Layer 2 of a small transformer language model trained on English Wikipedia (11 layers, counted from 0, width 128).
A neuron's activation on a vector x is GELU(weights . x), where the dot is the dot product.
The model reads these tokens: "ed" " as" " his" " actions" " were" " not" " g" "ross" " ne"

The vector x that enters this layer's MLP at each token. A number n stands for (n - 500) times 0.0041.
0 "ed": 471 512 508 545 406 630 468 385 483 463 454 400 541 515 535 677 681 418 276 447 439 479 500 537 345 378 318 434 353 566 441 420 325 402 394 373 548 498 481 321 623 467 412 467 672 598 400 572 512 338 419 469 614 843 396 466 465 599 682 518 504 638 460 455 453 423 364 346 481 535 347 500 486 377 422 694 500 643 371 555 492 737 642 385 243 611 534 537 540 426 678 518 420 598 413 472 401 469 378 555 524 490 390 518 591 395 475 609 711 551 549 667 595 966 745 471 615 523 415 408 555 622 529 458 401 507 339 592
1 " as": 512 649 415 471 482 548 616 297 521 588 332 333 581 575 450 565 614 409 241 356 291 484 556 445 401 534 297 511 390 480 393 491 406 379 407 292 412 490 539 377 611 566 410 546 616 514 441 576 633 462 460 587 495 821 404 486 481 554 692 541 445 464 422 402 540 539 402 459 534 479 331 395 588 527 521 647 442 527 501 656 430 608 619 357 320 593 396 371 631 446 666 473 547 538 368 416 555 559 348 618 503 434 526 508 678 378 464 592 680 402 413 695 431 973 716 492 552 561 521 520 482 498 517 396 290 492 419 326
2 " his": 472 468 621 521 450 615 563 356 458 476 496 489 647 525 412 543 521 594 201 372 478 471 736 469 449 602 293 572 253 524 446 567 480 507 301 239 449 534 569 303 527 532 352 640 532 510 501 528 583 450 367 596 578 866 387 474 609 606 609 404 475 700 560 411 387 640 348 400 497 350 408 476 589 525 447 527 313 483 552 610 366 730 588 429 202 528 421 357 626 479 605 482 510 445 392 392 423 630 484 415 348 463 461 475 527 341 493 553 507 521 422 671 461 905 787 499 574 522 538 511 525 550 512 403 407 624 426 549
3 " actions": 519 525 644 460 305 731 564 226 461 537 341 498 527 470 442 546 689 377 436 513 458 464 626 561 498 445 265 574 269 637 505 548 407 522 401 198 365 488 521 483 378 425 412 483 451 607 346 569 470 340 470 569 575 798 349 503 568 594 605 397 356 591 518 481 500 576 430 448 438 251 297 460 524 470 546 792 435 515 614 683 600 437 718 448 375 410 408 188 570 366 557 484 604 585 631 436 429 523 287 553 407 394 419 532 497 428 667 636 759 438 695 573 562 825 725 482 546 465 539 442 461 543 524 478 385 448 406 615
4 " were": 362 559 480 424 451 663 686 265 506 523 435 485 559 468 524 684 708 533 306 521 394 445 620 578 393 551 317 608 313 519 437 464 446 519 442 234 429 485 517 367 516 373 321 522 534 559 471 570 494 462 376 593 605 925 251 440 522 543 619 612 339 560 507 437 456 530 466 522 602 564 421 390 584 290 457 747 436 503 427 571 448 521 482 424 247 555 481 409 590 496 544 438 550 624 472 315 474 439 344 533 393 512 488 647 571 513 524 604 541 462 560 549 519 891 748 381 563 499 429 453 543 504 518 344 247 520 555 542
5 " not": 326 640 520 409 472 585 549 180 510 477 451 523 533 545 495 629 626 498 376 421 482 431 663 570 452 600 248 530 252 538 462 485 546 368 433 274 369 471 311 439 437 398 270 491 624 659 480 610 639 400 416 569 587 739 235 468 531 618 621 597 499 550 601 413 566 613 316 411 544 401 317 413 681 595 449 658 426 554 520 519 599 561 539 406 372 572 225 317 524 505 643 557 479 595 559 342 492 380 314 573 284 481 544 462 591 507 583 721 678 470 534 728 580 863 609 472 502 449 367 382 458 551 489 361 355 465 555 625
6 " g": 387 513 767 579 218 643 606 145 425 463 504 478 567 525 462 610 628 479 382 534 365 499 740 615 412 489 217 541 299 690 425 558 505 503 464 353 454 626 508 240 549 515 507 631 443 595 574 546 521 399 510 544 386 811 375 474 682 693 621 611 614 575 361 419 539 476 452 385 468 299 253 517 507 439 466 572 356 582 585 539 615 543 589 446 546 526 406 132 608 494 633 571 586 582 430 478 406 529 329 590 439 667 480 463 430 441 453 527 743 448 477 686 533 741 606 275 530 593 413 341 485 474 580 373 261 280 354 488
7 "ross": 465 563 564 431 519 669 436 392 484 679 522 448 534 475 431 691 830 472 600 377 485 459 487 528 319 623 119 543 330 634 461 504 340 428 298 84 387 610 521 360 553 579 439 609 510 516 385 573 672 480 460 478 601 639 330 457 659 722 630 570 332 567 341 443 581 436 416 400 415 473 402 503 494 468 438 693 460 496 505 424 556 479 585 356 360 509 448 420 489 523 506 602 589 425 395 585 397 348 309 697 348 490 434 516 645 524 554 603 781 523 505 598 624 827 682 409 471 549 459 214 503 608 487 442 368 543 352 617
8 " ne": 369 479 569 695 437 629 498 225 420 505 409 182 670 534 488 580 670 479 407 358 311 462 666 619 506 677 259 750 358 572 379 501 436 645 350 413 399 526 464 422 493 400 385 475 481 618 525 561 592 458 324 493 589 862 248 353 528 669 750 553 381 521 530 348 480 430 333 467 451 519 379 423 480 529 661 656 537 427 477 640 368 472 528 340 438 600 378 205 716 482 534 638 479 444 591 381 448 408 475 792 346 645 356 581 399 522 537 569 727 532 531 680 640 656 605 479 574 530 512 475 515 422 521 352 263 417 471 522

Each question shows the input weights of one neuron of the MLP. A number n stands for (n - 500) times 0.0028.

n403: 458 599 416 520 549 428 508 534 688 407 608 463 378 468 529 476 503 562 622 500 486 302 550 406 572 760 521 398 455 494 751 514 509 569 522 593 711 336 543 591 515 563 463 525 494 518 512 497 530 214 569 293 443 618 542 446 603 492 460 467 450 471 538 583 472 267 527 452 316 422 576 517 404 421 713 365 683 324 403 614 596 429 503 337 713 463 368 480 565 600 518 635 434 520 506 500 485 388 612 547 518 367 571 368 551 438 473 460 562 457 503 410 408 507 584 571 606 373 375 340 494 463 577 432 513 512 529 400
Which token does this neuron like most? 8 " ne"

n148: 580 642 492 450 451 576 459 401 442 321 513 629 488 559 456 521 572 587 427 582 403 459 407 432 549 474 592 573 498 457 382 581 456 587 542 524 617 557 446 643 365 526 549 470 622 524 626 448 437 476 510 453 410 614 497 662 634 631 363 410 554 415 432 508 416 581 385 582 423 419 458 623 645 408 550 486 582 476 574 511 378 612 447 620 380 551 441 485 394 483 433 364 374 614 614 538 495 582 689 473 592 673 357 293 468 565 628 492 418 426 517 492 476 487 402 508 551 516 561 462 392 457 508 597 357 497 424 502
Which token does this neuron like most? 6 " g"

n11: 595 426 484 503 388 329 365 341 647 417 539 636 573 365 649 378 488 569 548 538 403 711 571 297 506 477 612 630 525 558 545 531 412 512 456 366 476 490 436 601 681 461 374 475 481 564 512 513 515 512 589 449 497 544 467 427 668 378 613 415 433 574 566 376 449 559 546 379 387 444 474 604 637 679 579 484 577 403 604 327 515 425 351 646 553 543 532 471 402 379 559 459 481 540 656 388 336 475 445 419 482 506 610 436 691 400 401 566 625 454 434 561 434 286 491 577 627 423 598 445 410 384 592 714 529 760 378 441
Which token does this neuron like most? 3 " actions"

n434: 581 558 369 520 379 353 494 541 476 581 429 541 569 437 575 740 389 497 492 514 529 462 630 438 595 679 525 765 460 458 488 366 503 640 645 683 503 586 408 439 580 500 433 468 468 414 578 354 540 628 477 564 369 707 525 463 550 425 305 164 384 549 436 277 569 331 400 322 388 469 676 592 334 711 642 481 525 460 534 599 525 512 401 546 474 469 521 425 386 514 557 523 452 468 487 585 562 556 571 426 503 564 564 506 480 474 549 433 543 459 301 540 448 427 423 410 453 478 744 452 695 568 512 475 593 442 574 469
On which two tokens does it fire most, strongest first? 8 " ne", 2 " his"

n123: 466 568 540 413 368 489 487 577 573 472 342 588 389 565 411 511 305 552 510 578 482 601 473 426 393 537 776 592 495 527 325 582 430 575 532 544 533 521 575 424 420 464 661 748 436 483 532 550 583 415 505 569 371 447 369 567 662 435 522 347 477 654 519 553 583 636 385 586 570 574 555 693 343 451 378 534 523 256 593 511 458 481 482 585 413 438 452 535 476 559 351 544 622 490 625 487 506 444 525 593 483 522 397 506 630 356 473 558 497 545 604 528 484 524 578 545 463 528 278 540 401 505 484 497 476 686 438 482
Which token does this neuron like most? 2 " his"

n476: 439 582 528 567 514 494 684 439 397 524 477 527 369 709 510 381 389 400 524 594 487 654 346 538 484 325 477 478 372 381 216 692 458 536 328 604 325 579 471 503 463 383 531 455 619 708 461 451 563 670 454 371 564 465 554 419 596 530 608 359 580 496 467 695 322 783 571 533 598 357 572 600 643 358 479 515 448 406 534 856 291 371 573 422 392 568 561 477 487 513 464 458 423 553 598 347 554 534 608 491 493 453 648 618 465 459 599 557 484 539 514 369 357 413 275 367 407 524 682 439 476 644 391 440 414 629 428 631
Which token does this neuron like most? 3 " actions"

n14: 285 520 550 409 534 543 379 301 586 626 476 693 383 515 291 494 585 414 572 339 472 457 374 376 395 584 524 417 478 564 598 564 526 445 597 447 497 384 462 405 473 557 650 367 378 530 605 404 563 650 348 426 432 506 503 611 589 468 613 590 625 429 467 546 612 598 558 596 518 634 407 648 469 551 437 383 440 419 276 491 633 207 628 428 536 497 425 474 368 550 615 525 448 562 563 577 458 478 406 506 371 723 636 597 508 710 473 466 430 529 582 415 515 560 382 443 440 652 575 650 503 414 463 509 503 491 538 609
On which three tokens does it fire most, strongest first? 7 "ross", 5 " not", 6 " g"

n16: 328 427 390 496 609 239 493 535 482 303 569 434 481 306 354 432 397 403 518 500 439 496 448 263 445 421 626 518 553 437 765 297 496 441 236 493 660 522 437 276 427 500 851 538 700 264 362 598 711 558 448 524 541 523 381 614 582 427 413 512 444 357 608 574 557 636 442 265 496 436 710 394 554 401 696 309 522 593 853 480 381 592 515 428 485 670 590 373 690 360 540 205 481 819 581 438 569 738 299 670 464 460 656 631 393 427 677 554 485 516 534 590 464 662 353 392 426 496 661 474 783 663 519 427 812 621 467 394
On which three tokens does it fire most, strongest first? 1 " as", 2 " his", 0 "ed"

n471: 449 495 587 344 500 444 495 505 617 536 366 565 409 394 360 497 519 519 458 518 669 588 456 479 349 573 394 543 609 473 547 394 427 422 529 483 391 539 373 555 441 455 555 532 564 500 486 572 525 497 557 461 377 396 522 508 623 480 443 492 497 369 494 676 620 624 574 450 579 603 369 552 413 455 497 386 416 447 335 559 604 382 347 420 541 625 508 514 277 638 552 626 569 531 503 420 464 513 337 477 439 583 571 391 434 619 461 556 414 588 625 385 447 646 472 608 420 257 471 639 531 783 471 600 498 456 560 596
On which token does it fire most, and how strongly? 5 " not", at about 0.84

n494: 403 510 458 469 511 527 400 488 587 521 551 541 375 493 466 560 557 598 475 606 591 692 368 459 542 554 601 455 443 527 508 380 418 613 532 475 426 407 559 470 538 602 376 218 460 312 557 550 584 425 488 545 557 537 434 553 573 600 423 497 500 478 613 490 588 670 652 515 480 498 614 415 445 517 521 408 583 528 545 360 426 465 639 589 476 438 419 381 667 576 418 436 395 669 473 568 418 512 569 354 310 543 458 543 567 570 427 461 531 415 614 469 503 569 538 358 461 461 476 539 484 468 515 500 511 357 493 481
Which token does this neuron like most? 4 " were"

n161: 569 584 304 578 582 490 491 444 598 660 441 626 593 758 543 463 342 568 573 525 442 625 456 431 566 473 510 633 487 464 429 490 336 477 331 622 510 533 311 426 369 675 575 298 543 331 500 485 733 587 354 619 454 516 469 404 592 417 482 294 655 493 442 320 583 474 281 349 400 516 903 545 386 458 450 640 491 435 592 462 510 361 581 385 646 525 646 369 336 394 436 356 588 484 695 529 376 660 406 637 360 691 669 662 519 588 419 634 529 474 532 386 469 423 359 500 411 479 550 400 493 549 549 315 530 473 435 439
On which two tokens does it fire most, strongest first? 8 " ne", 7 "ross"

n97: 723 550 768 574 375 470 491 587 551 369 528 554 486 530 512 334 506 630 506 517 541 542 332 574 539 274 537 448 474 467 549 650 648 584 546 519 641 500 693 509 519 606 523 397 588 463 563 371 457 487 460 432 352 679 472 456 390 570 597 491 451 670 604 592 541 379 418 593 519 529 518 407 565 532 383 373 486 519 552 619 384 396 444 543 267 580 503 509 610 573 482 444 491 451 556 375 528 520 805 460 488 417 451 588 321 308 463 411 433 476 578 462 420 512 372 323 405 156 529 466 360 572 438 506 676 494 558 558
On which token does it fire most, and how strongly? 2 " his", at about 0.35

n369: 545 481 334 596 549 640 500 336 531 451 539 646 448 546 353 417 475 458 592 419 601 400 514 481 514 421 458 590 581 354 445 456 560 598 588 500 443 801 516 519 334 427 587 558 336 314 486 529 559 506 433 483 463 565 599 393 626 442 425 629 474 320 445 444 599 414 344 553 492 409 529 657 399 489 441 453 638 522 528 635 288 442 543 534 417 537 670 470 390 479 516 453 495 692 524 500 559 652 449 411 503 584 456 554 495 596 489 409 450 487 576 540 642 423 520 492 548 785 450 607 589 363 540 478 498 397 457 542
On which two tokens does it fire most, strongest first? 6 " g", 8 " ne"

n488: 558 440 610 557 449 657 390 414 567 594 491 418 572 324 645 469 635 566 490 427 402 539 401 464 519 481 546 586 521 580 543 433 564 564 485 347 459 398 620 463 586 431 664 615 344 463 503 708 589 515 564 349 382 409 468 428 379 544 372 488 656 270 483 505 554 492 515 549 506 519 538 524 413 419 530 518 597 411 590 650 561 355 309 556 551 456 522 542 547 599 416 437 439 414 455 338 355 619 555 423 305 397 582 572 554 563 474 467 667 337 641 439 577 418 575 495 629 512 344 563 338 547 475 577 645 594 539 425
Which token does this neuron like most? 7 "ross"

n137: 497 371 432 660 672 315 381 372 680 348 586 421 448 390 466 632 483 318 471 441 332 437 364 298 569 437 470 484 580 454 690 497 468 549 385 482 482 385 471 523 636 476 525 518 466 622 592 538 420 304 596 306 468 409 569 479 630 321 542 452 511 611 573 483 406 541 548 527 416 357 517 448 492 564 702 403 654 491 404 562 640 512 463 376 467 542 454 416 486 431 503 435 519 617 597 565 419 671 488 448 485 638 538 500 665 553 603 556 483 506 599 760 474 496 512 337 523 392 475 597 421 568 421 535 563 676 471 550
Which token does this neuron like most? 0 "ed"

n393: 562 485 513 585 532 524 627 453 581 607 336 434 523 416 578 549 473 418 330 547 544 376 407 571 551 592 512 490 534 491 457 503 335 414 613 423 376 404 417 624 789 485 423 459 732 466 359 375 423 384 358 424 472 376 804 519 665 478 478 429 466 516 479 438 578 577 544 813 419 463 552 491 555 572 642 448 593 555 510 472 491 524 459 614 452 374 464 305 491 555 560 367 449 725 497 556 553 503 497 323 313 674 446 550 541 465 491 436 633 533 542 574 537 404 349 494 323 506 548 673 415 385 485 518 342 655 522 560
Which token does this neuron like most? 1 " as"

n289: 330 454 586 399 583 551 637 454 559 480 578 658 465 487 521 402 518 394 591 488 523 610 403 579 415 521 492 358 478 312 439 684 424 567 536 464 457 374 456 513 476 449 430 613 444 481 531 546 591 495 537 357 361 451 481 578 538 445 459 492 468 374 399 485 473 629 359 468 468 490 505 547 513 407 629 467 493 396 712 414 562 439 533 373 297 642 593 557 513 560 419 607 402 555 587 459 567 439 486 443 521 691 497 465 571 495 542 558 510 551 788 433 439 677 497 571 621 481 617 405 445 567 538 633 562 516 505 296
On which three tokens does it fire most, strongest first? 7 "ross", 3 " actions", 5 " not"